Layer 12 of a small transformer language model trained on English Wikipedia (21 layers, counted from 0, width 128).
A neuron adds its activation times its output weights to the MLP's output. To switch it off is to set its activation to zero at one token and run the rest of the model.

Output weights of the MLP neurons that the questions are about. A number n stands for n times 0.0014.
n2: -25 229 -160 0 37 161 -86 0 136 -40 191 124 57 -37 -361 -29 37 -154 26 97 116 -184 -17 -29 -38 57 264 99 -63 74 -298 56 318 63 -113 -37 -26 -104 -184 -56 -109 88 118 123 105 -52 -122 184 270 4 72 137 9 -288 89 -148 -21 -77 -21 94 240 -89 25 102 -159 -183 -147 -4 56 37 342 -111 212 299 -198 128 101 25 -99 22 57 148 -104 -226 37 -62 -168 13 -95 65 -44 179 -134 -360 66 -315 -4 198 -57 -67 -174 75 34 65 -120 -9 -135 -28 54 31 100 -204 51 -324 293 -91 19 25 70 91 43 24 -137 33 -50 -122 -25 60
n28: 279 -105 155 13 177 92 54 -27 4 61 164 -279 0 -32 -116 -46 153 -112 54 -20 45 59 -48 160 -181 -12 211 28 130 110 -11 62 397 -28 -254 28 -72 72 -109 66 239 -169 -98 83 -16 4 -101 -35 20 -95 -50 152 13 -231 60 -123 84 70 287 -151 20 152 -4 99 -21 -164 29 176 -21 242 -314 -253 197 -34 222 16 152 -211 -173 -152 -51 -15 -37 -52 -122 20 -254 86 117 -47 140 -4 -104 344 0 -122 -70 -36 38 126 268 77 78 -126 -128 -60 41 16 53 -13 -32 -101 -78 -41 29 -76 -217 -77 -325 -204 101 -80 122 -4 -197 41 -181 71
n160: -205 247 101 -97 -76 -143 -61 86 -61 145 -168 -61 -43 329 -188 -53 58 12 149 -339 142 -167 -85 -4 -139 308 -119 -142 188 298 51 -70 -129 30 42 71 58 -157 141 16 -137 103 -194 96 -50 173 -174 33 21 -4 53 -215 -252 63 36 56 -105 110 -202 42 286 206 210 204 108 -204 -154 -97 4 127 209 36 -181 0 49 264 -49 -73 28 -41 -42 106 -78 -67 204 -109 -13 -323 97 99 53 -73 -90 -115 140 60 -218 458 89 -24 -127 -81 -78 -57 -70 -104 -224 17 68 27 -145 0 193 57 -86 4 -106 34 99 55 115 -228 189 101 55 -51 -51 -66
n162: 82 -13 -82 9 -29 62 -81 36 111 -114 -35 -82 170 244 64 15 274 77 90 100 -181 102 -149 -131 -30 -53 -171 8 -4 -87 -19 -51 25 29 149 123 104 70 -21 -227 17 -104 113 159 -129 -208 -187 -183 -264 176 96 -251 99 33 -172 -118 131 -72 82 -65 -156 -44 167 -207 206 -21 -4 110 76 -153 59 220 -42 239 114 118 44 391 182 -183 73 8 -176 53 -223 135 0 -147 -314 -230 -16 -91 -167 87 -352 168 -81 -4 170 39 9 100 300 -43 -93 -199 -77 -205 -37 -173 70 108 25 47 135 225 37 99 -12 -107 -27 133 -44 124 66 -42 -264 137
n199: -4 -157 -165 -69 -114 70 -76 -50 74 137 -69 4 -57 22 80 -134 18 126 57 -52 -10 -94 56 0 143 -40 -97 -164 22 -189 -20 46 15 63 20 -175 -171 4 30 -71 -27 167 97 -200 -57 -54 12 -21 15 45 75 -70 27 51 95 150 -234 32 -84 -222 7 233 -127 15 -47 -87 -65 -28 -156 218 38 -8 165 10 109 -95 82 204 212 -116 -18 -149 85 -193 -58 88 -57 -86 4 -86 -86 148 -17 -93 -27 -133 -42 -18 -4 -70 -28 -93 219 -31 319 284 267 -43 152 -143 44 -7 -311 -30 -19 208 -17 33 208 -77 127 -139 217 154 88 283 -258 -198
n231: -62 0 96 176 -15 226 297 -192 46 -42 58 24 57 231 11 111 21 71 15 -97 0 -155 -70 -84 -64 43 -263 -44 19 35 -182 0 11 -15 32 105 77 -136 4 67 -103 -147 -251 127 -293 19 62 39 37 185 -39 -11 50 -44 -86 -105 62 147 131 76 47 -103 104 94 -12 -94 145 -31 200 -129 49 -4 -34 -10 -171 -47 -46 196 -21 -179 -40 95 78 -207 -43 109 171 -168 -57 72 135 35 3 -122 270 76 -98 -91 -23 118 32 -196 23 8 196 -12 -106 125 -26 -112 -166 191 63 23 -45 -207 -43 -166 -286 -29 147 -10 65 135 297 122 -66 -300
n241: 72 -148 141 30 18 -73 57 18 108 -28 -42 125 174 104 -113 100 -125 -17 26 4 156 -197 -308 0 -86 -187 -140 7 81 161 -171 -41 -305 -125 191 159 -23 -120 -158 -70 126 -104 -171 65 -60 23 -203 -95 -80 -42 14 65 4 126 12 126 112 194 -14 123 131 110 -151 -142 -19 -11 46 -236 233 102 82 -58 -197 -78 104 -7 -92 147 -87 205 57 56 284 -332 -18 -173 163 -11 -38 -96 35 -101 -34 114 54 190 -207 -62 38 -90 -161 -7 116 -11 139 -27 -34 -36 -84 92 77 40 -104 56 63 -148 56 77 -34 120 -44 34 81 -58 -18 287 175 11
n302: -258 16 -85 98 4 -256 133 -113 22 -115 371 -17 53 -15 -24 -10 -23 -43 254 32 -58 -111 74 -19 40 -8 -110 -181 83 41 -36 -56 -36 373 -85 15 -143 66 106 -41 -106 -94 -95 -23 140 118 -123 -23 -54 89 -101 66 -45 -170 208 0 73 -186 -27 104 147 -113 134 207 166 36 126 -92 24 27 32 -220 199 0 -8 12 76 94 -52 25 111 60 -101 147 50 58 -40 28 -340 57 -23 -22 -115 412 -145 -118 -32 -112 -107 -173 -217 -24 -120 -175 -200 -104 69 -175 305 -41 -145 90 249 92 -40 96 255 78 51 0 167 -88 115 128 70 -216 -97 81
n316: -53 -19 -93 45 -128 53 -137 -149 188 122 -97 87 75 204 -48 -155 73 132 -218 -138 -7 -67 115 -138 102 35 43 46 47 -251 -184 -107 47 -22 -31 138 -94 103 129 -97 75 -120 -199 25 -56 37 64 131 -32 159 76 -11 -75 -53 -84 156 -92 -244 -216 -71 209 232 184 150 -330 -69 56 -264 173 -11 249 84 -25 -3 0 251 49 -94 109 104 -7 -134 23 -198 42 42 170 -44 -52 -14 -159 -58 53 -22 -80 -112 -74 -39 15 -30 -8 -151 -18 216 129 145 86 42 -4 -131 -57 222 -109 40 -11 -113 -16 107 -7 195 -97 118 29 -57 -18 4 100 -118
n322: 103 141 14 272 14 -110 -147 94 70 -23 -138 222 -57 137 -36 -89 -64 68 -104 -42 126 -55 21 -145 -92 -143 -94 -48 133 76 -76 -89 99 -17 -23 -7 -128 49 -21 87 -58 -146 -268 113 24 142 -62 167 135 -95 70 66 15 -141 -30 7 58 102 251 34 -97 61 -7 -11 11 103 -206 40 -86 69 -132 81 -127 52 18 223 -54 -14 -123 -236 96 -163 -122 34 116 -106 148 85 -108 41 -24 -40 -35 -224 -144 16 111 72 223 -112 134 -164 11 83 -93 241 -161 -47 -91 -87 -104 -132 -63 -64 212 213 -168 -83 39 90 -210 62 -93 214 -38 196 -55 -61
n346: -8 -151 -127 247 -80 -61 -95 19 -143 58 -84 333 31 -15 -47 -122 -160 35 -170 66 96 -94 0 19 -223 -86 -69 253 -112 -236 158 55 -16 -119 242 42 -189 107 65 18 -88 48 -34 94 -134 -52 64 99 -153 -65 41 -11 228 129 -147 35 106 -54 27 -106 -42 -30 -116 -16 45 152 -239 -36 39 -256 90 90 -140 21 109 106 -115 104 -58 87 34 -62 57 4 -26 -227 28 284 119 112 207 15 215 -92 281 -181 126 -190 105 69 29 185 -70 -100 87 -114 135 -302 92 212 -100 130 -140 -102 39 163 -65 -11 122 102 46 87 -7 179 -179 -46 -287 16
n366: 60 118 -59 0 -109 24 -130 -39 43 200 47 -27 -185 -8 129 11 103 -184 -59 -127 -203 -91 -20 36 29 36 20 88 82 -55 134 -88 313 24 -141 80 -200 133 -12 -328 63 77 39 135 209 89 386 -125 137 -115 -261 -234 4 -40 4 -206 -56 -167 317 -100 -24 243 196 -112 120 -223 -105 -23 79 0 -220 60 45 83 -154 100 24 208 -23 -44 -56 -101 -45 28 32 56 -8 -103 -55 -28 -145 -170 89 -12 -17 241 104 233 43 245 35 -110 74 -110 137 -30 34 -126 -20 233 -49 -255 131 166 -165 -24 127 -49 -57 -161 -15 145 90 173 -331 -24 -28 -150
n399: 88 4 -54 183 -160 67 39 83 271 64 125 -234 31 -37 50 -142 69 107 208 -34 -7 -198 -183 81 -156 -51 -49 81 68 133 167 -61 -64 199 -73 7 67 -171 53 -108 -58 86 -102 18 36 -66 -254 -194 -100 237 90 -204 -62 125 231 -118 26 93 314 -70 118 -267 98 65 -47 137 58 18 -50 45 -19 44 68 -73 -95 11 36 -45 -43 -185 -209 25 28 88 154 310 -31 -15 -170 80 -151 -21 120 -15 -91 14 -27 133 -188 88 -212 -218 -42 276 -180 -8 -59 -171 -135 -43 194 112 136 96 -23 -144 -70 -160 -17 -211 45 -81 10 -7 41 94 -52 -31
n470: -81 -191 67 237 26 85 -182 -299 -287 -232 -184 123 23 -135 75 23 13 87 102 -4 131 -42 -77 -336 -61 -101 -86 -17 126 -323 -138 18 100 26 275 85 153 -184 241 62 -76 -275 71 -207 -129 278 -108 -41 -128 -24 165 171 183 -47 -307 57 -17 -93 -30 203 43 -12 -35 -140 -9 35 214 -53 -22 129 62 -41 79 -60 45 -136 -71 -69 -160 -14 169 -41 8 -81 -374 38 235 139 -205 -184 -228 25 35 -13 18 28 106 106 316 57 64 112 66 76 207 128 64 121 249 -85 -47 -13 -104 -132 92 -97 -58 163 -32 26 -76 -174 46 107 231 371 -116 -58
n507: -144 25 63 198 189 -20 -159 -27 -19 80 -59 35 133 -40 79 71 -28 -60 -58 -208 105 91 -283 -48 86 0 -73 44 -86 -211 322 54 -90 191 237 12 -106 56 57 -132 25 -17 122 123 -39 211 250 39 20 92 -78 -44 -101 -319 121 -111 104 52 -56 36 -124 -86 -12 185 -47 -12 -13 -34 8 177 -145 -197 -201 87 -38 171 -55 118 81 87 266 -306 34 -259 -99 76 -313 151 -29 -63 -70 -154 -200 -162 356 42 137 -32 -208 -11 -30 -69 45 126 62 -142 190 161 36 -262 65 226 33 -62 -156 28 148 -182 -30 192 -94 148 -144 -32 -40 -65 -81 146
n508: 16 29 172 46 -65 -80 -96 -125 -178 119 -287 -85 -185 -91 17 82 79 105 50 -106 237 -179 170 104 -165 -159 134 -52 -45 -80 82 -46 177 69 269 172 -51 125 4 -273 126 -157 -28 -32 12 199 -21 19 -137 -65 -164 334 -72 172 -82 -86 136 206 -241 -56 189 110 -123 -256 133 54 -189 -219 -25 -32 -79 -138 -210 -68 -167 -16 8 187 -27 131 -103 -272 4 164 -115 -52 -54 312 -118 83 -278 -8 71 -85 215 111 -25 156 -21 -69 52 4 50 -160 133 203 86 51 93 135 284 36 115 83 -136 -140 105 -166 46 48 -49 80 40 -117 -101 110 -61 -109

Each question names a token from some text and the token that comes next. It shows the activations a of the neurons there, in the order above. A number n stands for n times 0.11.

Then comes g, the gradient of the next token's log-probability with respect to the MLP's output, scaled to length 1. A neuron's effect is roughly proportional to its activation times (output weights . g). A number n stands for n times 0.00073.

"am", then "ant"
a: 0 186 0 0 0 0 0 45 93 0 0 0 0 0 0 10
g: -17 -58 -76 68 58 -91 -106 -1 -64 149 87 -248 -149 123 21 -11 -47 34 66 -92 101 3 203 -14 -109 -34 317 48 2 -59 -29 -80 192 -134 -72 5 -105 74 77 196 -27 95 181 18 153 -87 52 43 -49 -55 -46 36 87 -172 184 -57 -123 -170 8 -145 230 325 53 214 -139 -180 4 70 -26 -146 -93 -26 -86 -250 14 -82 6 -281 -119 269 -49 17 -193 175 179 73 -125 -65 -20 -117 144 -120 41 143 49 121 105 -93 -117 122 53 -67 -5 -22 162 66 54 82 -87 62 -134 -67 -79 -271 -81 22 40 -161 116 181 199 -127 -62 29 -204 89 81 -54
Which two neurons, each switched off alone, lower its probability most, in order? n28, n316

" the", then " men"
a: 0 0 0 0 0 0 0 0 0 83 24 0 0 0 0 0
g: 154 -9 256 -7 10 181 75 302 -173 29 -91 -45 -206 -36 -25 115 -212 -50 113 170 -43 80 72 21 53 195 -32 -114 35 173 145 -213 78 -198 -157 -93 -124 186 105 331 69 -121 -31 -138 42 -97 -146 -49 147 51 152 29 -17 19 27 41 215 -45 -126 19 -97 -117 -29 -112 -98 53 -124 -133 -27 -52 -93 164 -71 143 39 151 -39 -62 -132 221 144 129 -14 -60 58 -33 83 -208 -65 81 79 19 -186 11 -187 -16 -114 161 162 -63 -5 -10 -221 -7 -144 30 -25 -31 79 104 185 -63 -89 -326 153 -8 -72 118 -40 -255 22 -11 30 -57 43 63 -69 -53
Switching off which neuron hurts the next token most? n322

" |", then " "
a: 0 0 0 0 83 0 0 1 0 2 13 0 0 0 0 0
g: 245 -58 59 -129 -143 85 -91 126 -11 -304 -142 -141 -204 -82 123 102 -183 28 -179 192 70 28 -26 -158 -51 39 -98 49 -36 -207 -170 -161 58 143 -21 -77 -105 -1 -43 52 85 -37 -54 62 -22 -25 -102 -170 13 243 -72 166 -121 105 49 -7 -90 58 117 -96 94 78 212 -77 -61 -51 50 -139 -50 -90 159 18 -41 78 -31 105 -39 167 44 74 161 101 -137 -115 36 156 102 64 -140 36 146 86 112 -104 214 23 -331 51 -250 172 -146 70 -4 179 -167 -42 60 0 -50 -225 87 75 -31 213 -71 116 -65 85 113 -122 69 -25 62 71 202 200 11 -231
Switching off which neuron hurts the next token most? n199

"p", then "it"
a: 0 0 0 88 0 0 0 23 32 0 0 0 19 0 8 13
g: 8 -233 104 -141 -196 -105 -59 240 -22 54 136 -149 90 14 18 4 -249 -168 -22 -49 107 100 79 239 -64 182 -3 -47 -90 166 20 -33 -114 422 -52 -156 -136 -8 95 -12 -8 -25 28 207 -59 -71 -36 93 133 -55 -80 -110 -86 -128 78 26 -40 -62 -53 278 -103 121 119 94 93 46 -53 -22 -199 -98 -113 -39 -74 -138 -161 -93 -68 67 -25 -33 4 -72 -95 20 81 -185 163 242 51 -116 6 260 74 -34 138 42 114 -40 -115 45 95 250 -154 -44 -185 17 24 -42 -35 -161 -194 66 -13 172 -142 37 149 96 -168 31 191 -75 102 -155 144 -81 89 81
Switching off which neuron hurts the next token most? n302

"est", then "s"
a: 0 0 0 0 0 80 0 0 0 0 0 0 17 0 0 38
g: -48 6 35 113 -111 -27 -49 69 -156 73 63 -14 -179 -163 231 -9 -303 94 -308 66 91 -197 -26 107 109 -168 100 -210 -86 170 121 194 -239 -98 -147 -47 11 7 -33 -95 70 -9 209 -71 -59 -15 -215 -85 -56 -188 13 -109 20 18 110 -39 89 83 28 -194 8 -14 155 -9 142 19 10 28 95 -81 -213 -126 60 15 103 -96 2 64 89 75 -68 -135 -109 166 -67 242 23 -16 181 48 -76 -122 59 161 -149 35 194 31 181 74 67 36 152 112 -4 279 -5 83 147 5 -127 158 -106 -108 342 21 -62 13 -149 64 3 -39 118 -175 -73 -99 -21 -160
Which neuron, switched off, raises the next token's probability most? n231

"osition", then " for"
a: 0 0 50 0 0 68 48 0 0 0 0 0 150 0 0 0
g: -106 31 -201 -124 -64 24 102 250 -116 -3 195 -102 139 95 56 17 -19 -33 -12 -9 91 56 -248 65 -120 -165 99 -29 -123 51 70 -172 22 -116 -54 38 33 164 -40 41 -58 -206 2 -15 35 75 -45 -106 -42 157 182 -74 55 76 -237 -43 62 -98 74 248 -36 -181 -227 41 -78 289 235 20 -35 195 66 24 57 119 5 -127 -42 158 10 -99 224 112 76 -116 -85 26 84 -106 187 106 25 -251 117 197 -51 -250 74 -89 -255 160 71 -3 -52 35 -54 -45 19 48 -281 -67 -18 3 -17 -41 104 216 -92 121 -82 -5 86 -188 -106 0 250 -95 -124 -93
Switching off which neuron hurts the next token most? n399

"y", then "d"
a: 0 0 0 25 0 0 0 0 45 0 0 0 0 8 0 0
g: -23 -17 50 46 -98 111 -1 -52 -13 -393 189 179 144 -95 -23 -14 37 -43 146 -230 -153 108 -135 -145 73 -2 -146 100 -162 114 68 -16 -1 193 -9 -88 1 174 201 -32 -148 -61 -74 -165 -137 -106 -41 24 -177 -107 108 -46 -8 -6 29 -9 248 14 -30 -79 -48 -82 86 -112 210 -9 142 79 -93 32 -136 -288 -243 -132 18 35 17 75 223 -220 151 -54 204 57 -42 -206 51 -53 -109 5 6 91 -158 243 106 -184 127 -63 -42 34 82 2 312 -14 33 23 -33 55 145 -98 -14 118 -20 -1 87 -46 93 -108 50 -159 235 -60 137 160 -111 100 60 -14
Switching off which neuron hurts the next token most? n162

" season", then ","
a: 0 0 198 0 0 0 227 0 1 0 0 0 0 0 0 0
g: -59 79 -74 26 -52 25 44 42 3 -171 9 118 47 -205 92 112 -255 26 11 -179 64 -259 -3 -76 87 -77 99 -237 -63 32 135 113 167 -8 -62 152 169 28 -99 131 41 71 10 15 89 54 330 149 -22 93 266 -215 105 32 25 55 -114 -155 -84 4 89 170 -23 89 115 -148 -203 -87 -173 20 -75 -164 7 -88 12 79 177 204 -65 -22 85 2 -90 -135 -127 108 62 -164 -43 49 4 155 -83 46 -42 -329 -152 29 4 238 -44 13 116 43 -104 -52 -252 -209 6 -38 -108 105 1 -33 -206 -20 -62 -85 -9 47 75 -77 58 217 157 -14 311 -43
Switching off which neuron hurts the next token most? n160

" Cup", then " in"
a: 0 0 190 0 0 0 29 0 84 0 69 0 0 28 0 28
g: -91 -106 -153 165 76 -38 -84 45 63 128 -46 89 -164 33 125 19 -96 63 27 -134 -120 -98 -128 108 -246 222 -163 -2 58 68 20 150 7 10 8 146 126 -24 -136 117 20 -211 -42 -221 -114 -82 -47 -109 72 -83 -78 11 35 -40 40 149 -28 31 112 160 256 -193 70 91 -196 13 -183 84 227 164 142 24 184 -17 -103 -26 48 35 12 -149 221 -13 121 -11 129 167 118 59 122 -19 68 -228 -76 -6 0 -21 163 213 -102 196 6 -57 129 -189 -85 -68 22 -71 -150 -69 198 -137 -85 114 -75 -124 -9 -210 80 -162 18 214 -160 14 -278 128 -217 22
Switching off which neuron hurts the next token most? n160

"er", then "on"
a: 0 0 0 40 14 0 0 0 103 0 0 0 0 0 0 0
g: 66 51 81 206 -93 -101 -26 60 -118 49 199 -67 -178 -41 148 103 -47 -81 -76 157 18 -87 -41 51 132 -50 83 46 94 -234 -204 71 142 -11 -124 99 -15 -35 136 -331 15 -150 77 93 217 -55 -9 4 347 111 -226 -55 197 208 107 29 -232 -17 262 15 61 11 69 -79 -184 85 29 -37 154 44 24 -129 21 60 153 -19 -224 -147 -139 -156 -116 -18 18 155 -10 181 104 100 143 111 -87 -150 -22 -54 -170 -45 128 -75 88 89 -111 -33 34 -120 143 106 -91 -175 143 59 -144 -118 -163 -47 -37 -66 -8 75 81 -48 -72 2 -227 -125 -42 -167 184 32
Switching off which neuron hurts the next token most? n316

"ided", then " to"
a: 0 37 22 0 0 11 182 10 0 0 0 10 52 0 0 0
g: -144 45 -74 -162 -105 -66 103 -246 -113 -320 42 61 78 22 40 -58 92 -138 138 133 -68 -100 -93 285 5 70 -38 -85 69 45 131 151 -37 44 42 -196 -146 133 15 -125 34 217 -16 294 -10 267 -185 -296 138 161 19 31 139 -106 -99 181 -44 -114 87 96 183 -114 -262 4 -215 144 -117 -117 144 76 96 -115 -17 -63 -149 70 27 58 -12 99 -38 75 -159 46 -120 -47 1 160 77 -31 -54 -76 -106 68 123 65 -96 44 -14 -65 -66 7 142 -128 134 36 -41 96 -101 4 -28 -28 -37 -127 39 -37 2 343 161 192 86 25 -52 -188 -2 -65 -46 -118
Switching off which neuron hurts the next token most? n241

" K", then "un"
a: 0 0 0 0 0 0 0 0 110 0 0 105 0 0 0 0
g: 41 -12 -153 24 41 -86 2 -249 -92 86 -36 -159 -143 16 -26 10 127 -65 90 -237 154 -135 -153 65 -62 -23 -37 -196 -92 -37 113 -130 -73 177 -130 -105 -149 229 -51 116 -54 -92 159 0 90 306 188 -65 47 79 -256 57 -50 65 152 -89 -52 -77 -90 18 51 63 -5 -16 43 2 -62 237 -200 -38 -48 52 -14 198 -138 -99 115 -23 68 -49 48 9 -21 130 110 -35 -30 204 2 -179 -133 -105 118 -157 15 62 130 210 -40 85 -54 35 -86 -27 117 78 -186 -42 -12 243 122 -48 187 75 -33 -164 -152 -142 200 -71 121 -228 -155 216 338 71 26 12
Switching off which neuron hurts the next token most? n366

"j", then "o"
a: 0 0 0 0 0 0 0 32 160 0 0 12 0 0 0 123
g: -58 82 -23 243 -44 28 72 18 -18 8 -107 -123 -273 -149 -40 -7 -227 27 39 35 -29 -141 14 11 20 -38 243 111 -49 -221 -76 31 6 15 -27 43 -74 -269 181 79 272 9 137 -109 123 122 112 117 54 12 -304 -82 301 -33 70 -148 -168 113 30 -19 -21 -32 108 109 50 81 -27 -162 -4 -42 29 -156 -127 -38 -134 -51 67 58 152 -24 137 76 38 85 -40 28 -196 44 143 -71 -184 -163 147 99 169 75 -127 79 12 54 141 22 -74 212 90 200 -76 -50 -15 -143 -149 -175 -197 198 -225 -90 -75 277 110 72 -33 -12 31 -115 -211 59 100 -33
Switching off which neuron hurts the next token most? n508

"ution", then " de"
a: 0 0 30 0 0 111 0 0 0 1 53 0 11 0 0 0
g: -260 31 -137 -247 18 -40 60 -94 -57 173 -42 4 58 -35 229 6 109 -101 -153 109 32 171 -172 74 -26 39 -120 216 47 93 -15 -81 192 47 69 -129 17 90 105 -50 188 -76 71 -24 60 -48 -54 -7 35 -164 -115 132 244 31 -138 122 104 -162 135 -90 -154 241 -10 31 -6 79 -1 25 -81 83 49 -117 -327 -155 132 58 139 -67 -47 93 -3 103 110 29 207 -169 164 219 31 -42 165 -179 -28 -62 44 19 -96 -176 -31 -69 -67 -146 116 -209 138 -67 -86 64 -7 -66 -81 -136 -298 186 75 -80 121 12 223 -127 157 -9 -5 123 -155 -91 -178 -81
Switching off which neuron hurts the next token most? n346

" Alex", then " E"
a: 0 0 0 0 0 0 0 0 35 0 0 59 0 0 0 0
g: -183 -22 -18 -187 139 -14 120 101 65 91 -286 190 260 1 52 -46 -147 352 5 0 -12 67 158 168 85 51 -82 30 -62 -68 -89 51 -11 285 168 -150 -34 -171 -16 -156 99 64 -175 37 -29 -70 -6 -146 3 59 -20 90 -119 6 -312 100 117 112 119 -7 -183 -32 -8 -50 28 -21 15 -128 -28 200 95 7 -25 -31 188 -48 80 43 -107 243 70 -119 -80 -153 -45 200 -96 -2 148 -109 -118 224 -264 -58 -61 -110 93 11 17 100 -59 -2 -38 8 -95 110 32 157 24 13 -149 115 -219 -79 193 86 -256 -133 -128 53 -35 -133 -66 123 4 -61 -92 134
Which neuron, switched off, raises the next token's probability most? n366

" The", then " American"
a: 0 0 0 0 0 0 0 0 0 189 15 0 0 0 0 0
g: -158 -134 95 13 -64 291 -108 73 -108 180 83 115 -77 167 114 -42 -199 -85 -76 177 -63 46 -40 154 80 14 -4 -138 65 -64 32 23 71 144 184 111 25 -127 -29 -75 137 0 -212 -174 3 -69 191 18 38 9 -155 49 36 -55 -58 28 299 -105 80 -119 117 7 166 -23 -87 38 -160 -13 118 -19 -59 -24 123 10 0 -414 -173 100 -42 -30 58 160 16 10 -40 -45 -15 -210 80 -33 5 51 -35 -140 37 106 204 3 -31 148 -107 80 122 78 -81 -8 -13 -4 -45 -146 157 97 -342 -121 23 104 -249 262 88 61 -3 -2 37 -171 -298 -190 -22 120
Which neuron, switched off, raises the next token's probability most? n322

"is", then " |\n"
a: 0 113 0 0 0 0 0 0 130 0 0 0 0 108 0 0
g: -59 78 172 168 -159 71 108 -60 204 108 1 -14 34 234 90 142 -18 246 -138 -16 95 -204 172 -123 22 -186 25 76 -195 60 112 -17 154 -19 35 25 87 -25 -155 -15 101 -17 -30 -45 59 92 127 -237 5 -258 48 -28 -10 22 -54 -165 2 -153 -145 8 -3 178 -164 58 28 28 50 -329 -32 -21 -71 58 -199 -35 89 -118 214 33 -45 -69 -77 -176 -118 -5 300 31 31 63 108 -26 1 -255 15 113 -46 40 -315 -65 37 -27 137 -136 -8 36 13 14 -23 -56 -140 -197 105 -130 30 85 -55 -114 92 -156 255 -37 22 148 315 125 18 -107 -25 75
Which neuron, switched off, raises the next token's probability most? n470

"y", then "c"
a: 0 0 0 15 0 0 0 0 147 0 0 9 0 47 8 0
g: -222 -67 65 -107 145 57 70 -213 4 169 183 -176 47 -34 23 13 -43 23 114 -266 162 148 -82 -52 -170 -41 -206 32 -84 -90 127 109 82 -11 59 207 -55 198 -75 46 26 188 3 -2 -84 71 194 -30 54 -64 115 -45 -106 -87 77 -120 102 -67 -194 -123 -61 -227 -44 -35 311 92 -19 78 184 92 -23 134 -17 -166 182 -100 51 -75 -63 -9 80 -232 -130 7 147 31 -131 19 -82 -87 -185 122 114 79 -112 -95 58 83 12 -32 41 45 184 10 -100 46 50 -84 19 -224 200 215 -22 170 -131 -103 -8 -22 221 -292 -108 59 139 -176 92 -47 75 -196
Which neuron, switched off, raises the next token's probability most? n316

"rew", then " att"
a: 2 0 0 0 0 0 166 31 0 0 0 0 0 175 0 0
g: 124 -79 -38 95 29 156 -131 -15 -94 49 33 22 4 -90 -6 17 -28 7 -128 81 48 115 -23 -142 6 19 -51 -96 141 -141 -227 100 -3 -123 -5 -143 120 78 16 112 202 -38 24 48 -99 313 -13 158 -180 -297 116 -6 39 -113 218 163 128 7 42 -162 -105 137 26 -51 193 -171 89 112 -222 -102 70 194 150 -82 -8 13 122 -77 77 117 -59 -209 -39 202 -122 38 46 -84 -72 -20 -205 -282 57 -158 125 -30 -78 -28 -23 -130 -15 37 -175 0 118 -36 173 135 131 -92 -95 123 -390 -15 77 -39 77 -4 -15 159 180 1 -58 79 -293 48 -25 148
Switching off which neuron hurts the next token most? n470

" A", then "rib"
a: 0 0 0 0 30 13 0 0 85 0 8 0 0 0 0 0
g: -248 -108 53 75 -25 -134 -23 -31 172 91 -66 -11 92 180 5 21 -259 13 -68 79 81 -53 34 77 219 10 256 64 83 93 -4 -154 45 -15 68 -29 83 5 -103 133 134 -35 -155 21 129 96 123 1 -159 -38 36 11 -335 -187 -20 -3 -74 -184 -204 289 98 -90 74 -127 85 -103 -80 -14 123 -251 -82 2 -179 -70 -187 -84 45 -143 21 -8 4 10 -292 -25 -25 115 62 17 38 91 146 94 -158 -34 10 197 -151 96 37 -132 164 118 4 -262 196 95 -71 179 165 -169 -88 176 154 90 -229 7 126 -37 34 55 16 125 -10 105 -34 -27 32 -193
Switching off which neuron hurts the next token most? n316